Layer 18 of a small transformer language model trained on English Wikipedia (25 layers, counted from 0, width 128).
A neuron adds its activation times its output weights to the MLP's output. To switch it off is to set its activation to zero at one token and run the rest of the model.
A neuron's activation on a vector x is SiLU(gate . x) times (in . x), where the dot is the dot product.

Input weights of the MLP neurons that the questions are about. A number n stands for (n - 500) times 0.00056.
n52 gate: 832 352 621 571 462 595 367 488 617 412 435 453 433 468 274 542 519 286 402 665 361 667 414 606 373 523 619 715 554 523 784 395 671 336 413 402 452 280 391 526 579 466 516 489 554 340 331 627 632 551 625 539 744 476 552 709 496 730 757 810 423 645 380 568 523 415 522 675 504 632 520 784 450 369 582 488 516 395 573 396 432 660 254 404 372 887 539 536 457 438 481 557 629 223 648 492 500 400 696 600 311 468 431 464 520 382 445 545 542 468 388 492 392 492 441 356 433 516 493 519 527 438 572 508 712 458 169 373
n73 gate: 488 500 690 350 609 610 355 376 391 392 258 548 386 492 615 571 599 433 443 778 528 677 556 707 580 676 635 409 322 680 751 231 245 500 799 532 545 496 629 418 549 540 654 484 759 427 549 468 436 613 496 376 394 386 313 604 488 516 324 192 508 553 404 375 528 367 574 726 618 224 391 655 240 356 473 403 593 307 596 548 607 665 718 359 457 540 536 295 407 584 330 488 382 472 705 553 429 624 504 244 516 458 433 356 390 532 443 555 295 516 597 743 400 551 345 556 593 512 631 480 591 413 547 592 740 643 670 615
n95 gate: 438 598 606 529 609 302 593 492 375 384 463 417 555 715 619 549 553 484 483 369 574 573 546 427 595 624 545 338 328 540 277 712 475 732 411 751 441 455 581 411 555 291 467 406 500 843 551 249 417 438 508 723 521 638 225 616 338 483 673 674 388 325 661 391 294 546 476 585 447 546 446 580 413 636 272 533 820 440 772 562 772 695 665 484 601 191 433 432 355 678 236 484 415 654 429 386 646 295 721 277 496 461 782 492 500 605 417 589 728 744 424 484 739 666 471 500 548 437 544 454 508 547 663 500 459 656 508 693
n114 gate: 539 462 430 325 443 568 458 516 283 456 488 421 599 444 400 589 473 539 710 380 644 596 563 664 188 558 535 589 515 519 487 449 384 435 185 540 568 434 565 492 260 647 867 465 609 378 361 683 727 425 681 434 556 524 524 536 574 618 568 484 480 378 375 649 442 449 912 568 412 649 658 540 328 596 375 555 461 334 488 403 460 515 360 578 599 441 575 540 626 399 474 212 542 339 641 736 538 621 175 356 426 277 311 476 440 472 315 626 535 623 560 592 496 622 361 547 443 329 279 555 419 415 619 672 449 574 323 282
n139 gate: 667 624 518 410 536 557 468 640 373 505 265 354 405 434 486 449 338 624 231 463 416 784 495 663 402 467 718 452 463 354 409 486 863 335 505 481 257 532 337 727 676 440 632 436 519 500 258 324 458 519 199 602 524 481 345 756 579 369 438 557 164 589 602 436 719 692 608 792 441 859 340 538 463 524 392 683 355 608 840 635 716 404 447 429 532 824 491 705 322 481 437 514 596 584 135 467 299 361 229 514 593 485 615 356 320 590 589 822 509 277 419 705 282 432 576 622 743 557 187 612 371 482 592 267 654 634 647 607
n184 gate: 598 585 597 664 600 804 512 441 569 561 395 619 616 740 434 516 442 535 448 531 551 643 283 485 563 602 395 383 710 465 687 153 613 546 705 671 283 617 623 496 524 379 504 496 398 409 608 430 626 425 611 524 376 536 284 582 409 623 680 601 398 516 292 604 673 437 359 573 550 476 528 416 370 460 420 440 492 382 537 586 367 446 500 365 531 480 25 576 374 665 481 558 438 682 358 215 500 399 710 716 653 880 391 536 528 588 555 489 515 388 341 388 508 631 488 374 352 320 557 378 383 396 593 418 292 555 686 308
n215 gate: 583 698 574 535 351 491 427 312 581 527 444 548 247 549 612 392 322 496 345 483 591 371 728 334 234 483 504 594 245 445 599 255 312 586 638 394 317 278 794 330 442 621 654 418 630 363 722 417 509 460 496 435 527 336 473 631 500 377 696 451 247 606 661 359 470 360 694 594 628 784 535 647 312 420 171 359 649 449 709 609 262 624 630 496 602 341 830 558 351 417 428 582 462 878 614 554 303 680 475 173 413 786 315 522 558 465 456 445 723 540 534 427 309 594 518 513 677 638 291 570 660 459 560 517 356 608 599 483
n239 gate: 493 599 500 656 613 489 471 653 540 570 445 662 530 618 474 393 441 570 246 733 474 629 526 500 526 738 704 396 574 354 472 612 431 471 656 685 603 530 500 409 630 445 394 585 623 440 416 493 481 695 459 590 492 451 163 434 519 857 294 550 481 432 612 818 481 350 536 439 548 653 726 333 601 404 615 391 316 525 691 489 450 640 423 461 412 624 665 630 808 519 558 408 628 504 387 572 456 415 507 303 399 438 773 431 405 549 594 496 559 527 446 705 270 621 595 556 295 553 457 279 537 397 467 403 642 337 463 608
n52 in: 573 527 547 305 504 696 553 562 496 281 485 597 351 802 618 519 191 557 605 855 431 568 705 560 596 523 611 575 268 320 496 562 567 432 264 555 307 627 519 534 331 527 492 652 324 368 696 573 519 488 570 504 469 559 472 452 195 639 547 504 666 586 496 541 316 299 507 844 523 550 655 449 527 338 578 290 399 664 364 623 405 614 334 544 477 539 698 347 372 546 396 515 572 442 365 378 462 433 393 515 450 424 466 97 398 410 438 466 670 649 611 767 672 492 520 376 455 445 445 454 534 577 432 588 419 630 428 435
n73 in: 450 571 467 240 738 426 436 550 493 397 753 335 589 516 485 572 750 349 786 511 336 402 615 455 595 713 405 390 557 519 426 446 277 474 605 542 207 432 489 478 574 413 438 320 656 272 636 443 687 607 450 496 399 477 611 607 485 607 566 449 500 681 534 369 409 462 600 343 541 359 592 698 428 508 268 400 630 246 492 447 488 312 426 721 481 881 508 391 362 538 264 519 407 523 255 504 706 516 635 466 633 504 508 668 481 593 338 418 282 586 511 627 329 403 574 492 544 527 357 573 474 591 515 454 489 295 320 511
n95 in: 541 404 443 587 412 409 393 567 650 543 611 508 489 607 437 456 274 559 712 493 552 515 594 289 399 739 281 442 530 299 637 545 634 304 439 561 565 507 547 544 534 448 496 699 470 787 443 612 582 609 666 403 439 515 321 426 354 470 458 442 380 281 463 533 459 496 355 554 665 391 455 424 597 485 428 368 504 417 410 642 254 688 281 440 939 458 492 531 293 294 384 688 559 647 590 336 474 566 561 392 414 799 600 492 272 587 526 478 552 306 680 507 567 471 439 447 442 264 493 504 667 536 655 455 377 363 703 545
n114 in: 460 593 659 333 621 370 564 551 720 500 370 515 674 411 565 698 471 594 567 446 485 532 460 536 689 525 580 564 590 404 303 613 459 489 262 578 679 558 631 383 403 655 434 550 311 548 701 707 460 592 434 544 541 692 598 545 416 665 489 335 467 795 511 439 511 460 482 534 579 704 688 675 635 511 412 430 430 352 508 315 706 539 672 500 390 489 338 437 397 598 468 647 661 438 837 448 700 481 490 667 631 568 298 612 474 515 478 514 453 496 468 468 449 593 489 676 271 596 486 219 276 490 475 354 449 496 238 449
n139 in: 575 652 546 361 530 342 365 407 560 592 504 620 527 333 355 522 417 513 545 513 593 591 366 625 557 593 535 199 688 375 758 358 500 675 509 531 373 500 478 582 704 579 536 592 566 312 392 628 456 420 464 376 261 518 380 730 504 562 495 468 615 375 575 621 615 340 406 259 370 473 746 365 615 387 556 522 380 611 449 597 673 265 654 774 625 719 77 731 576 465 491 221 530 393 126 636 426 368 331 597 509 426 754 414 140 540 723 578 853 486 218 383 513 357 383 464 504 518 492 638 812 210 295 261 553 386 605 540
n184 in: 243 629 440 413 544 481 485 369 434 461 578 722 356 789 408 626 448 452 652 430 470 346 267 456 746 619 214 592 489 453 464 328 458 426 496 530 446 548 525 310 424 426 564 570 422 447 489 615 489 470 489 448 534 496 407 504 601 380 698 753 429 424 485 507 433 309 446 753 430 440 311 451 201 477 431 458 752 475 780 269 392 379 584 585 310 579 365 595 609 552 500 489 566 353 579 756 405 427 539 496 664 415 688 404 321 394 443 340 496 340 392 310 604 346 530 414 219 721 600 496 626 525 463 437 526 608 456 559
n215 in: 587 705 525 690 534 562 457 587 335 599 362 272 518 690 427 526 478 410 575 238 556 513 478 453 322 561 530 406 530 479 434 413 487 551 544 227 202 349 466 466 629 461 535 620 569 399 509 638 735 303 386 500 306 478 329 523 696 688 784 424 487 579 418 322 461 365 366 473 576 422 605 761 335 384 328 610 592 923 170 98 585 521 647 405 267 434 452 296 465 496 676 351 585 329 823 456 436 424 326 717 600 500 449 585 787 575 176 500 376 527 395 606 483 632 522 330 567 253 267 439 298 451 564 509 465 453 282 673
n239 in: 721 558 384 656 279 463 571 414 134 495 617 774 647 472 316 487 500 527 495 581 550 438 514 403 875 410 266 383 652 646 437 554 477 647 518 344 203 730 849 535 306 621 263 594 360 335 592 338 246 468 386 355 514 482 519 641 795 591 375 546 500 491 296 385 676 237 618 523 504 654 399 569 387 477 491 486 273 338 344 532 537 558 649 410 778 368 258 88 568 505 434 780 500 564 486 879 416 285 301 586 283 382 415 579 330 560 432 637 335 316 522 327 734 420 477 436 421 606 600 436 487 410 469 419 509 617 745 374

Output weights of the MLP neurons that the questions are about. A number n stands for (n - 500) times 0.00056.
n52: 570 320 337 361 850 611 453 436 712 634 555 691 400 433 666 543 648 431 609 397 462 466 181 586 469 856 431 611 566 508 658 484 391 678 496 307 452 437 465 664 509 318 673 386 693 500 500 409 475 444 410 492 530 449 308 371 619 428 695 500 769 500 295 590 620 529 622 248 757 546 532 535 635 313 443 352 455 343 479 622 533 517 429 750 362 624 558 577 549 379 483 488 228 226 444 527 363 422 789 606 890 591 562 872 631 449 568 593 329 349 444 592 504 337 407 511 678 584 492 519 456 406 439 379 577 537 580 637
n73: 391 650 466 400 449 629 434 504 556 629 206 634 415 587 556 671 412 574 492 735 328 458 587 549 686 496 551 397 540 575 434 397 571 640 445 341 589 675 373 474 623 289 550 478 619 496 321 832 468 488 658 277 756 413 445 484 649 508 604 412 700 524 442 192 516 561 443 466 345 476 380 485 597 410 571 540 460 275 500 508 354 338 481 255 387 652 463 310 180 598 295 429 533 578 612 394 387 449 361 704 596 504 347 528 622 700 447 563 519 257 832 504 500 388 390 606 448 658 659 424 519 432 345 312 723 229 342 609
n95: 426 365 646 333 411 583 614 671 629 493 280 448 285 215 574 712 489 438 732 536 548 560 325 467 467 496 462 710 527 569 492 418 449 760 286 530 584 593 581 436 685 457 636 672 767 410 321 564 535 427 496 710 528 519 381 794 613 500 594 770 816 647 311 556 605 484 528 500 508 333 470 536 365 454 585 488 512 660 405 566 573 407 649 475 672 418 635 631 672 550 492 467 456 580 666 504 463 222 481 392 631 406 442 531 616 404 684 387 379 698 337 579 356 455 683 532 590 459 530 226 576 688 652 585 609 403 625 353
n114: 459 492 301 365 512 445 422 542 414 553 507 304 367 545 669 500 536 485 626 298 415 922 120 644 467 566 523 637 496 539 548 543 202 611 635 386 542 235 290 349 415 406 557 338 519 462 477 387 551 276 389 583 476 478 438 732 571 304 508 740 671 588 443 621 434 639 539 616 418 412 378 562 580 442 774 559 562 403 265 422 588 545 605 568 746 551 408 741 519 475 520 272 649 500 341 525 411 430 515 280 562 467 511 551 511 496 540 460 371 516 266 532 331 443 675 364 551 572 241 529 699 456 547 707 737 410 534 574
n139: 436 568 500 568 406 700 667 471 782 395 579 666 115 463 509 635 389 367 339 612 562 515 500 504 512 474 543 397 504 551 580 668 504 403 602 391 521 356 597 624 629 293 311 631 530 479 422 492 345 756 435 233 384 459 474 522 551 342 539 517 459 219 571 580 453 338 771 533 723 790 538 395 399 606 406 293 410 402 579 377 500 253 504 911 492 630 282 573 479 555 613 200 717 437 105 222 398 449 194 341 414 577 403 642 319 668 712 363 480 430 437 539 434 401 434 425 673 650 735 559 656 663 420 512 697 500 575 467
n184: 409 658 404 439 635 527 303 312 434 622 418 496 603 364 533 646 417 466 504 470 576 879 504 419 263 468 456 680 455 500 640 618 434 331 673 651 484 477 666 247 614 652 404 500 793 512 320 386 663 479 558 837 474 212 455 451 250 536 430 389 561 613 496 483 574 567 478 340 690 609 671 630 446 452 468 651 451 833 746 349 350 551 555 620 528 545 281 580 717 578 587 550 399 524 747 195 562 484 564 433 324 681 370 684 249 496 433 378 596 517 523 475 693 607 780 556 463 611 755 515 624 562 386 504 531 295 464 415
n215: 577 487 387 440 500 536 625 358 526 662 496 619 761 695 470 428 319 684 548 620 504 642 504 435 412 445 357 282 517 733 275 675 436 479 466 384 671 529 427 406 460 496 654 669 474 467 453 348 470 482 646 717 380 549 669 410 340 652 517 595 509 352 681 531 632 400 458 806 162 304 363 592 282 630 580 598 466 487 657 771 397 580 713 519 471 427 392 800 223 320 638 540 509 471 598 512 468 496 691 172 311 820 420 521 377 487 294 324 613 639 283 556 632 598 439 476 706 227 517 594 546 464 731 419 552 799 666 710
n239: 600 129 475 538 433 618 641 535 237 533 643 652 399 543 450 486 492 551 445 766 570 580 613 585 677 665 366 347 540 799 239 491 598 646 473 526 425 522 389 580 472 464 162 454 487 366 753 565 275 486 368 564 505 414 348 291 698 574 541 686 548 597 439 700 771 376 403 496 410 758 452 441 279 411 237 414 27 486 316 695 516 491 561 378 540 233 411 546 646 319 473 538 426 504 204 583 521 294 487 200 401 728 449 306 639 597 254 639 440 417 62 473 338 430 463 496 559 666 390 484 791 564 374 316 353 365 679 530

Each question names a token from some text and the token that comes next. It shows the vector x that enters the MLP there. A number n stands for (n - 500) times 0.013.

Then comes g, the gradient of the next token's log-probability with respect to the MLP's output, scaled to length 1. A neuron's effect is roughly proportional to its activation times (output weights . g). A number n stands for (n - 500) times 0.00073.

"on", then "i"
x: 458 618 350 545 534 449 527 389 632 469 514 526 496 449 360 558 604 606 409 425 372 438 486 551 690 489 515 456 643 623 743 593 524 601 465 471 482 655 375 548 327 444 440 548 548 509 611 435 476 517 585 477 526 607 392 435 393 372 601 463 491 611 639 513 475 496 640 507 623 424 564 581 590 513 509 461 479 428 501 674 553 486 538 574 500 391 492 311 551 435 665 519 482 343 409 557 513 702 475 602 650 466 431 625 353 514 485 497 505 519 615 511 611 636 441 455 504 546 501 443 636 424 676 647 410 551 487 428
g: 472 369 428 588 465 607 598 722 690 463 426 354 510 359 663 519 493 575 499 625 460 453 524 524 499 589 422 455 370 529 583 278 373 604 323 388 510 410 674 668 377 621 680 468 481 535 210 523 541 766 557 482 486 479 518 713 434 468 665 661 356 399 326 502 514 575 522 453 586 598 771 435 675 586 473 593 392 702 373 666 631 638 326 670 559 417 655 517 539 585 573 523 477 517 542 427 435 400 674 435 582 393 542 449 234 536 589 358 748 439 573 464 507 301 436 530 522 97 435 214 434 517 646 524 505 589 351 340
Switching off which neuron hurts the next token most? n239

"ard", then "ing"
x: 397 503 502 595 514 470 358 515 539 344 496 648 564 534 251 596 392 433 653 442 531 427 430 596 514 501 504 555 435 348 542 512 599 349 379 478 417 493 540 495 473 418 501 492 425 560 461 490 652 438 494 466 426 556 662 474 818 567 449 567 452 588 592 424 390 464 350 468 520 514 580 487 404 655 465 579 541 557 523 411 671 400 416 587 470 544 422 562 424 539 508 479 488 536 489 642 474 529 628 461 504 282 495 439 477 419 455 395 626 516 501 469 655 531 362 478 352 524 659 334 402 534 368 388 677 471 510 500
g: 610 599 459 552 390 421 376 496 428 426 636 271 471 503 474 456 391 152 695 432 603 496 604 716 551 421 433 765 519 405 510 544 542 469 235 279 642 561 466 426 550 450 564 630 444 557 450 640 498 749 478 467 356 468 286 498 790 552 342 613 325 511 531 215 359 230 615 574 591 376 481 579 543 521 253 604 618 318 617 645 540 564 319 585 393 610 495 394 521 556 440 568 378 357 505 513 521 770 436 506 634 698 631 610 441 368 393 629 415 505 461 442 472 294 529 734 487 574 501 415 476 459 527 500 469 721 538 528
Which neuron, switched off, raises the next token's probability most? n114

"ated", then " claim"
x: 533 472 390 632 594 405 528 474 311 489 565 405 428 445 307 614 613 681 529 448 541 305 492 556 552 412 523 634 549 536 648 444 454 510 430 446 480 530 548 569 468 436 528 432 544 416 610 695 594 419 445 495 550 383 561 520 553 499 600 408 627 414 530 537 439 388 588 432 558 464 421 547 400 549 458 513 492 606 445 516 542 283 458 689 553 630 534 498 476 375 488 507 445 545 462 458 361 389 600 513 396 377 448 591 489 332 432 369 520 584 638 552 535 451 368 537 504 474 618 496 496 456 425 519 662 531 520 377
g: 442 543 562 835 500 636 775 603 570 581 595 686 408 274 639 469 480 421 524 476 540 315 371 557 531 708 393 639 516 443 480 518 531 286 630 660 376 257 558 626 404 304 430 599 292 704 408 573 420 503 550 463 553 679 458 497 562 469 482 598 592 278 822 400 525 617 615 713 551 374 377 494 417 413 620 396 478 543 795 622 496 618 512 575 485 551 316 533 353 824 270 340 434 599 585 558 626 475 372 419 308 441 353 630 409 422 463 472 503 573 532 541 604 451 428 396 534 659 606 383 642 549 495 496 492 528 395 510
Switching off which neuron hurts the next token most? n114

"-1", then " J"
x: 609 448 512 534 491 571 574 427 419 447 567 595 476 578 474 578 513 538 372 397 481 421 590 416 604 369 576 439 491 491 736 386 463 416 359 479 544 511 487 590 332 323 484 542 596 499 453 565 509 454 557 326 533 527 418 492 520 365 531 629 555 546 488 429 541 553 488 426 647 480 510 583 721 472 480 572 552 434 523 500 292 472 446 577 534 588 557 318 648 570 561 387 433 320 471 420 460 394 581 528 318 512 426 509 436 330 474 439 572 505 606 497 499 523 367 400 497 545 596 716 427 507 400 607 498 403 538 434
g: 615 363 432 681 475 382 496 489 383 471 331 552 462 381 772 429 518 554 456 547 514 497 457 811 355 554 196 511 603 565 349 456 362 577 481 513 533 592 434 320 424 373 545 478 600 479 475 476 661 499 357 546 528 677 285 666 583 420 627 347 408 294 400 588 486 635 727 455 495 566 460 353 459 438 332 484 605 467 536 373 527 586 357 480 481 547 413 673 521 647 684 550 594 627 339 365 234 265 827 500 632 292 514 450 499 434 659 622 528 379 480 268 416 407 323 437 566 731 460 481 532 632 662 621 604 378 313 571
Switching off which neuron hurts the next token most? n52

"os", then "."
x: 562 560 506 455 389 607 436 575 657 367 549 519 435 387 468 419 465 583 481 562 612 482 371 307 530 470 500 462 516 498 597 682 537 632 453 589 679 509 456 465 387 458 485 667 525 535 493 655 426 492 725 320 416 473 525 466 410 561 573 709 466 557 536 489 524 351 471 544 520 484 489 596 472 381 490 472 410 528 496 472 606 546 413 662 355 444 496 402 492 379 614 527 349 470 560 379 507 661 550 569 599 482 423 506 594 516 633 603 481 350 664 508 642 595 480 606 442 430 481 598 446 465 543 646 485 556 481 621
g: 439 626 513 650 561 357 356 665 531 529 455 508 380 656 641 559 335 385 639 567 498 629 571 594 658 423 468 607 438 395 378 373 482 504 721 586 412 310 413 556 476 566 451 389 632 496 544 473 384 427 540 566 542 312 562 307 349 405 554 439 293 746 552 509 379 360 470 503 322 403 324 373 626 344 581 534 419 399 431 516 409 623 379 337 662 557 609 587 529 445 408 261 518 578 406 592 484 722 285 484 530 548 703 613 357 509 607 758 396 345 452 458 783 440 675 570 527 464 236 466 689 591 675 692 404 192 531 620
Which neuron, switched off, raises the next token's probability most? n52

" Z", then "ag"
x: 497 467 551 541 525 602 654 538 458 495 454 526 505 307 458 616 643 663 437 591 583 534 456 486 662 410 491 421 584 580 676 378 552 461 522 577 409 531 512 438 507 414 526 437 604 435 357 518 675 589 577 397 480 502 591 626 503 474 494 407 451 501 536 530 432 463 380 470 635 537 550 591 530 559 570 480 398 422 387 413 471 516 505 535 646 452 477 607 437 480 480 400 342 483 395 448 404 623 690 593 544 520 575 457 669 374 539 321 449 354 776 624 493 527 563 543 510 495 597 548 470 606 360 510 433 569 492 523
g: 425 409 496 277 292 524 565 443 474 604 531 402 536 552 383 730 734 475 328 500 820 553 734 541 600 649 497 468 520 480 469 419 552 411 371 743 549 412 325 415 573 548 462 468 495 574 592 571 347 420 501 473 708 686 417 686 442 384 489 224 816 482 606 504 599 413 509 559 448 685 404 429 525 592 594 510 704 362 539 457 692 540 592 550 465 490 575 355 610 661 330 366 317 713 342 651 413 348 553 416 349 558 651 631 605 768 468 489 509 318 464 333 450 554 507 485 529 553 332 337 438 568 664 664 525 465 431 682
Switching off which neuron hurts the next token most? n184

" N", then "E"
x: 404 454 530 514 489 349 504 571 646 436 462 366 578 434 395 360 479 466 446 479 542 441 561 430 602 590 461 512 599 639 626 489 469 488 487 613 484 388 448 492 415 499 572 551 627 538 332 402 719 623 404 386 449 604 510 470 481 352 521 402 578 499 551 354 542 516 684 643 612 482 546 509 508 588 545 647 523 388 581 555 610 483 475 662 437 442 504 389 615 594 555 397 232 441 530 432 397 589 541 452 654 433 633 427 516 514 591 514 447 404 664 579 389 422 530 439 502 546 532 445 467 589 493 595 622 361 534 484
g: 493 474 665 447 559 759 473 633 474 422 489 715 615 692 391 234 695 327 516 475 613 399 634 464 229 496 642 375 501 486 586 737 376 474 511 568 784 308 353 606 444 583 471 495 498 498 426 446 472 763 539 556 390 446 453 428 228 510 644 387 544 430 452 326 708 374 522 516 339 289 355 623 421 635 549 511 435 461 381 381 269 564 629 500 496 588 456 484 631 543 568 444 584 565 472 479 405 446 388 701 337 333 537 552 472 445 468 493 358 453 356 663 501 807 522 509 432 631 513 564 393 333 621 586 313 287 606 675
Which neuron, switched off, raises the next token's probability most? n73

" T", then "ah"
x: 467 456 445 530 563 453 599 609 652 451 372 446 573 467 353 516 505 479 439 495 556 327 536 383 697 414 541 480 563 461 580 445 517 501 431 585 487 559 365 482 356 459 556 585 667 464 480 556 621 619 502 516 421 427 482 549 476 479 495 330 582 563 538 396 441 520 502 439 478 498 530 440 648 596 440 444 439 332 533 530 631 472 502 732 508 382 478 429 335 458 565 340 405 420 576 421 376 583 660 579 543 453 415 451 647 555 524 584 438 366 670 695 444 462 353 350 556 521 467 606 527 520 423 492 488 467 533 464
g: 417 660 571 576 436 414 711 659 574 511 483 369 518 632 853 537 655 562 306 621 484 438 447 604 631 251 581 569 569 508 525 312 412 506 584 402 690 738 387 427 515 348 607 474 506 456 532 521 681 465 604 340 843 605 256 493 505 755 321 333 341 468 572 339 719 249 523 328 430 476 456 535 452 622 596 626 606 533 453 444 329 508 440 533 445 586 712 490 523 582 388 472 539 591 461 343 467 553 657 624 559 408 449 341 454 327 419 343 557 743 608 561 554 481 427 510 603 523 533 401 349 431 530 511 416 576 474 798
Switching off which neuron hurts the next token most? n73

" rel", then "ia"
x: 444 419 465 501 557 436 298 528 626 430 477 420 567 411 365 481 458 427 499 366 498 333 621 509 612 465 567 497 540 420 489 550 507 542 474 548 621 354 491 469 423 629 519 664 647 411 335 520 559 515 538 351 487 411 592 399 652 477 501 530 390 812 589 467 323 415 453 648 558 477 611 473 341 476 457 402 435 432 581 540 672 476 624 613 533 552 428 547 492 665 537 363 550 556 511 519 522 554 494 568 630 471 567 459 534 496 523 469 619 397 409 457 417 422 420 618 515 451 608 512 493 415 476 578 704 504 476 588
g: 626 431 256 359 546 540 664 469 379 557 444 718 481 421 546 420 413 356 327 370 431 640 477 366 447 475 491 618 631 467 476 471 612 737 307 353 292 782 235 572 533 317 595 597 493 750 371 440 352 524 543 638 542 359 631 545 469 355 694 748 489 505 380 578 527 628 683 493 500 472 694 416 513 405 552 470 317 563 475 531 499 524 628 463 467 552 683 487 446 431 810 475 545 454 669 552 543 292 465 729 420 488 468 266 403 312 622 437 447 470 474 473 499 419 625 360 516 356 643 473 580 423 274 408 589 596 234 532
Which neuron, switched off, raises the next token's probability most? n52

"c", then "ing,"
x: 495 425 412 582 710 574 552 569 474 537 604 343 462 531 566 411 295 503 509 560 513 445 522 447 418 437 516 523 481 501 670 606 581 307 285 412 557 497 493 574 468 470 529 427 499 652 627 597 631 494 506 281 523 586 512 625 497 627 592 536 567 661 474 477 423 417 476 379 459 353 503 576 456 636 467 543 358 388 384 662 560 375 414 513 538 546 470 450 490 557 572 659 420 404 660 481 460 592 518 464 452 433 531 532 494 496 443 448 439 602 629 398 571 420 533 396 476 399 530 406 513 459 447 566 376 609 360 579
g: 402 348 573 465 559 499 460 352 521 354 460 505 439 554 638 530 410 446 460 444 523 511 639 615 489 465 576 580 539 467 472 662 460 224 531 411 611 510 615 497 323 532 757 376 499 355 269 540 749 607 390 451 502 420 274 424 582 404 561 488 576 425 438 291 403 579 466 378 469 325 267 592 475 527 341 507 724 139 483 396 471 606 650 669 462 532 409 646 437 302 222 536 553 568 271 626 499 440 623 278 456 373 484 360 537 454 450 590 492 740 515 406 499 373 561 624 489 611 609 382 537 602 263 208 489 693 412 702
Switching off which neuron hurts the next token most? n52

"ee", then " |"
x: 455 376 433 431 533 389 512 482 498 425 414 419 496 484 296 520 544 519 630 485 759 321 471 452 548 526 502 464 512 713 627 726 518 377 343 521 476 438 422 497 397 383 489 599 441 558 654 556 398 508 464 513 474 460 512 442 457 453 635 653 502 440 595 337 473 589 458 612 437 466 501 623 537 539 500 557 568 465 484 420 504 601 463 526 689 364 572 520 428 540 457 471 346 592 623 422 449 537 649 551 468 423 502 572 434 538 492 591 585 487 597 443 508 481 423 488 499 594 597 545 758 477 410 552 450 646 617 691
g: 547 519 701 412 760 593 462 607 648 519 414 429 633 509 517 695 657 412 484 386 423 430 397 599 263 382 464 410 438 571 482 561 470 700 353 346 549 547 468 541 463 561 705 414 609 505 748 357 318 549 445 601 609 360 490 676 389 543 637 456 538 697 339 594 340 467 358 161 524 700 564 513 644 554 437 458 520 732 548 461 498 522 393 534 535 237 428 530 508 400 552 645 444 469 295 388 507 296 613 563 500 408 459 420 670 686 480 388 711 418 370 635 298 640 478 445 473 574 707 366 175 490 601 354 522 481 666 442
Switching off which neuron hurts the next token most? n95

" D", then "ion"
x: 567 595 530 577 567 492 460 540 693 512 449 408 543 537 365 461 611 410 371 449 639 391 508 513 528 470 632 460 493 460 589 417 531 507 523 602 495 449 460 444 437 459 612 549 637 401 423 381 590 560 438 520 484 506 484 559 446 393 464 383 447 471 554 460 465 460 567 586 587 476 442 456 530 519 546 603 348 375 480 495 537 336 358 700 475 437 500 631 455 555 524 406 468 408 661 507 420 552 674 513 581 347 533 499 610 486 676 459 560 303 702 610 424 458 587 462 530 537 459 439 668 607 441 687 639 429 411 665
g: 706 597 577 664 456 573 605 438 483 739 469 607 466 661 579 570 607 742 347 587 445 529 536 605 549 451 225 574 580 437 527 438 516 813 343 505 444 555 499 478 516 520 566 366 433 745 760 540 218 263 575 638 401 488 605 691 544 434 586 574 445 680 747 338 341 435 520 602 368 431 750 487 424 376 644 599 390 261 493 441 462 621 577 431 518 421 451 453 397 393 549 336 412 471 644 585 667 362 626 539 627 526 509 420 539 598 368 381 612 447 575 287 477 382 441 515 402 360 706 454 262 614 314 647 461 502 477 569
Which neuron, switched off, raises the next token's probability most? n239

"ro", then "ved"
x: 473 390 516 474 479 363 452 543 481 539 545 482 502 616 567 507 554 597 406 375 424 471 407 428 619 457 642 644 569 612 443 593 502 543 285 422 585 451 414 403 568 428 474 505 500 433 466 505 450 450 508 398 525 514 573 444 653 494 525 642 567 506 577 415 375 528 419 437 476 380 666 596 357 527 564 385 436 497 649 376 649 596 485 463 548 605 350 697 584 456 569 611 504 706 681 543 515 567 454 697 367 534 564 518 369 423 515 621 631 554 414 374 556 484 472 636 469 475 497 643 594 481 346 406 662 432 554 635
g: 563 510 377 621 708 579 395 822 564 481 451 383 561 644 667 361 808 308 463 421 402 455 430 469 492 543 345 407 424 606 348 600 388 372 550 518 230 618 484 532 642 476 533 650 590 538 336 438 397 410 620 495 378 273 425 467 786 526 476 600 363 653 461 341 472 344 647 459 480 481 653 593 459 492 732 485 442 433 524 585 554 515 464 474 646 484 413 433 344 470 473 487 176 515 516 523 508 273 517 426 671 417 724 234 481 301 416 438 632 640 537 440 505 466 590 425 386 580 184 554 571 493 559 696 415 482 608 695
Switching off which neuron hurts the next token most? n139

" D", then "rug"
x: 534 585 482 586 656 465 476 524 622 491 362 461 478 510 416 521 592 481 370 432 582 392 540 551 567 363 540 514 464 397 600 468 472 559 446 696 565 513 400 462 509 476 592 533 707 457 499 594 548 586 444 457 452 539 454 613 435 403 474 428 580 561 454 568 539 437 546 536 609 499 405 483 572 573 605 496 358 368 472 536 554 314 405 625 503 410 509 643 390 490 503 348 478 405 653 552 410 642 594 590 441 403 447 468 647 574 728 413 590 292 641 567 384 582 496 459 500 495 517 482 563 487 488 661 427 472 366 607
g: 514 289 712 732 614 533 411 366 303 587 507 576 635 392 563 649 712 520 467 590 259 527 435 680 448 464 583 362 549 462 438 618 313 468 514 566 517 570 658 587 459 765 556 495 479 576 897 357 491 408 383 449 468 477 581 422 341 492 419 312 338 406 571 584 506 217 533 403 323 380 344 377 324 546 646 612 603 390 573 611 561 580 568 470 419 460 514 640 515 620 683 437 679 339 469 758 494 615 550 344 420 616 422 527 495 331 437 656 446 406 512 355 500 484 409 578 394 328 457 461 441 380 625 445 220 420 485 274
Switching off which neuron hurts the next token most? n73

" N", then "on"
x: 381 546 483 484 493 444 655 545 466 441 373 374 516 299 445 594 517 533 392 483 392 444 609 443 744 426 530 598 526 608 687 405 454 487 486 591 570 496 549 517 468 520 557 531 542 530 390 591 695 544 503 353 570 553 433 584 506 355 612 432 692 507 508 411 486 475 583 589 635 465 584 499 526 629 531 545 472 443 455 546 680 405 561 609 402 414 412 440 585 625 546 353 262 529 527 460 343 603 493 622 522 598 541 477 483 471 520 412 424 376 641 595 428 602 430 476 513 583 522 440 397 539 477 535 382 461 489 406
g: 679 540 572 367 607 529 482 613 614 460 803 548 535 527 507 421 486 449 663 576 522 449 535 553 530 350 324 450 416 550 734 475 441 392 403 471 567 812 581 457 359 331 575 348 608 567 500 493 785 526 508 482 587 373 554 617 353 524 247 615 341 541 439 474 251 723 532 531 540 241 260 500 670 415 548 448 635 530 576 422 541 634 477 570 252 460 620 475 337 427 775 573 594 564 347 626 588 581 368 427 469 403 590 405 493 422 580 300 425 389 676 768 639 524 555 416 203 534 305 455 472 427 677 429 535 462 550 579
Which neuron, switched off, raises the next token's probability most? n239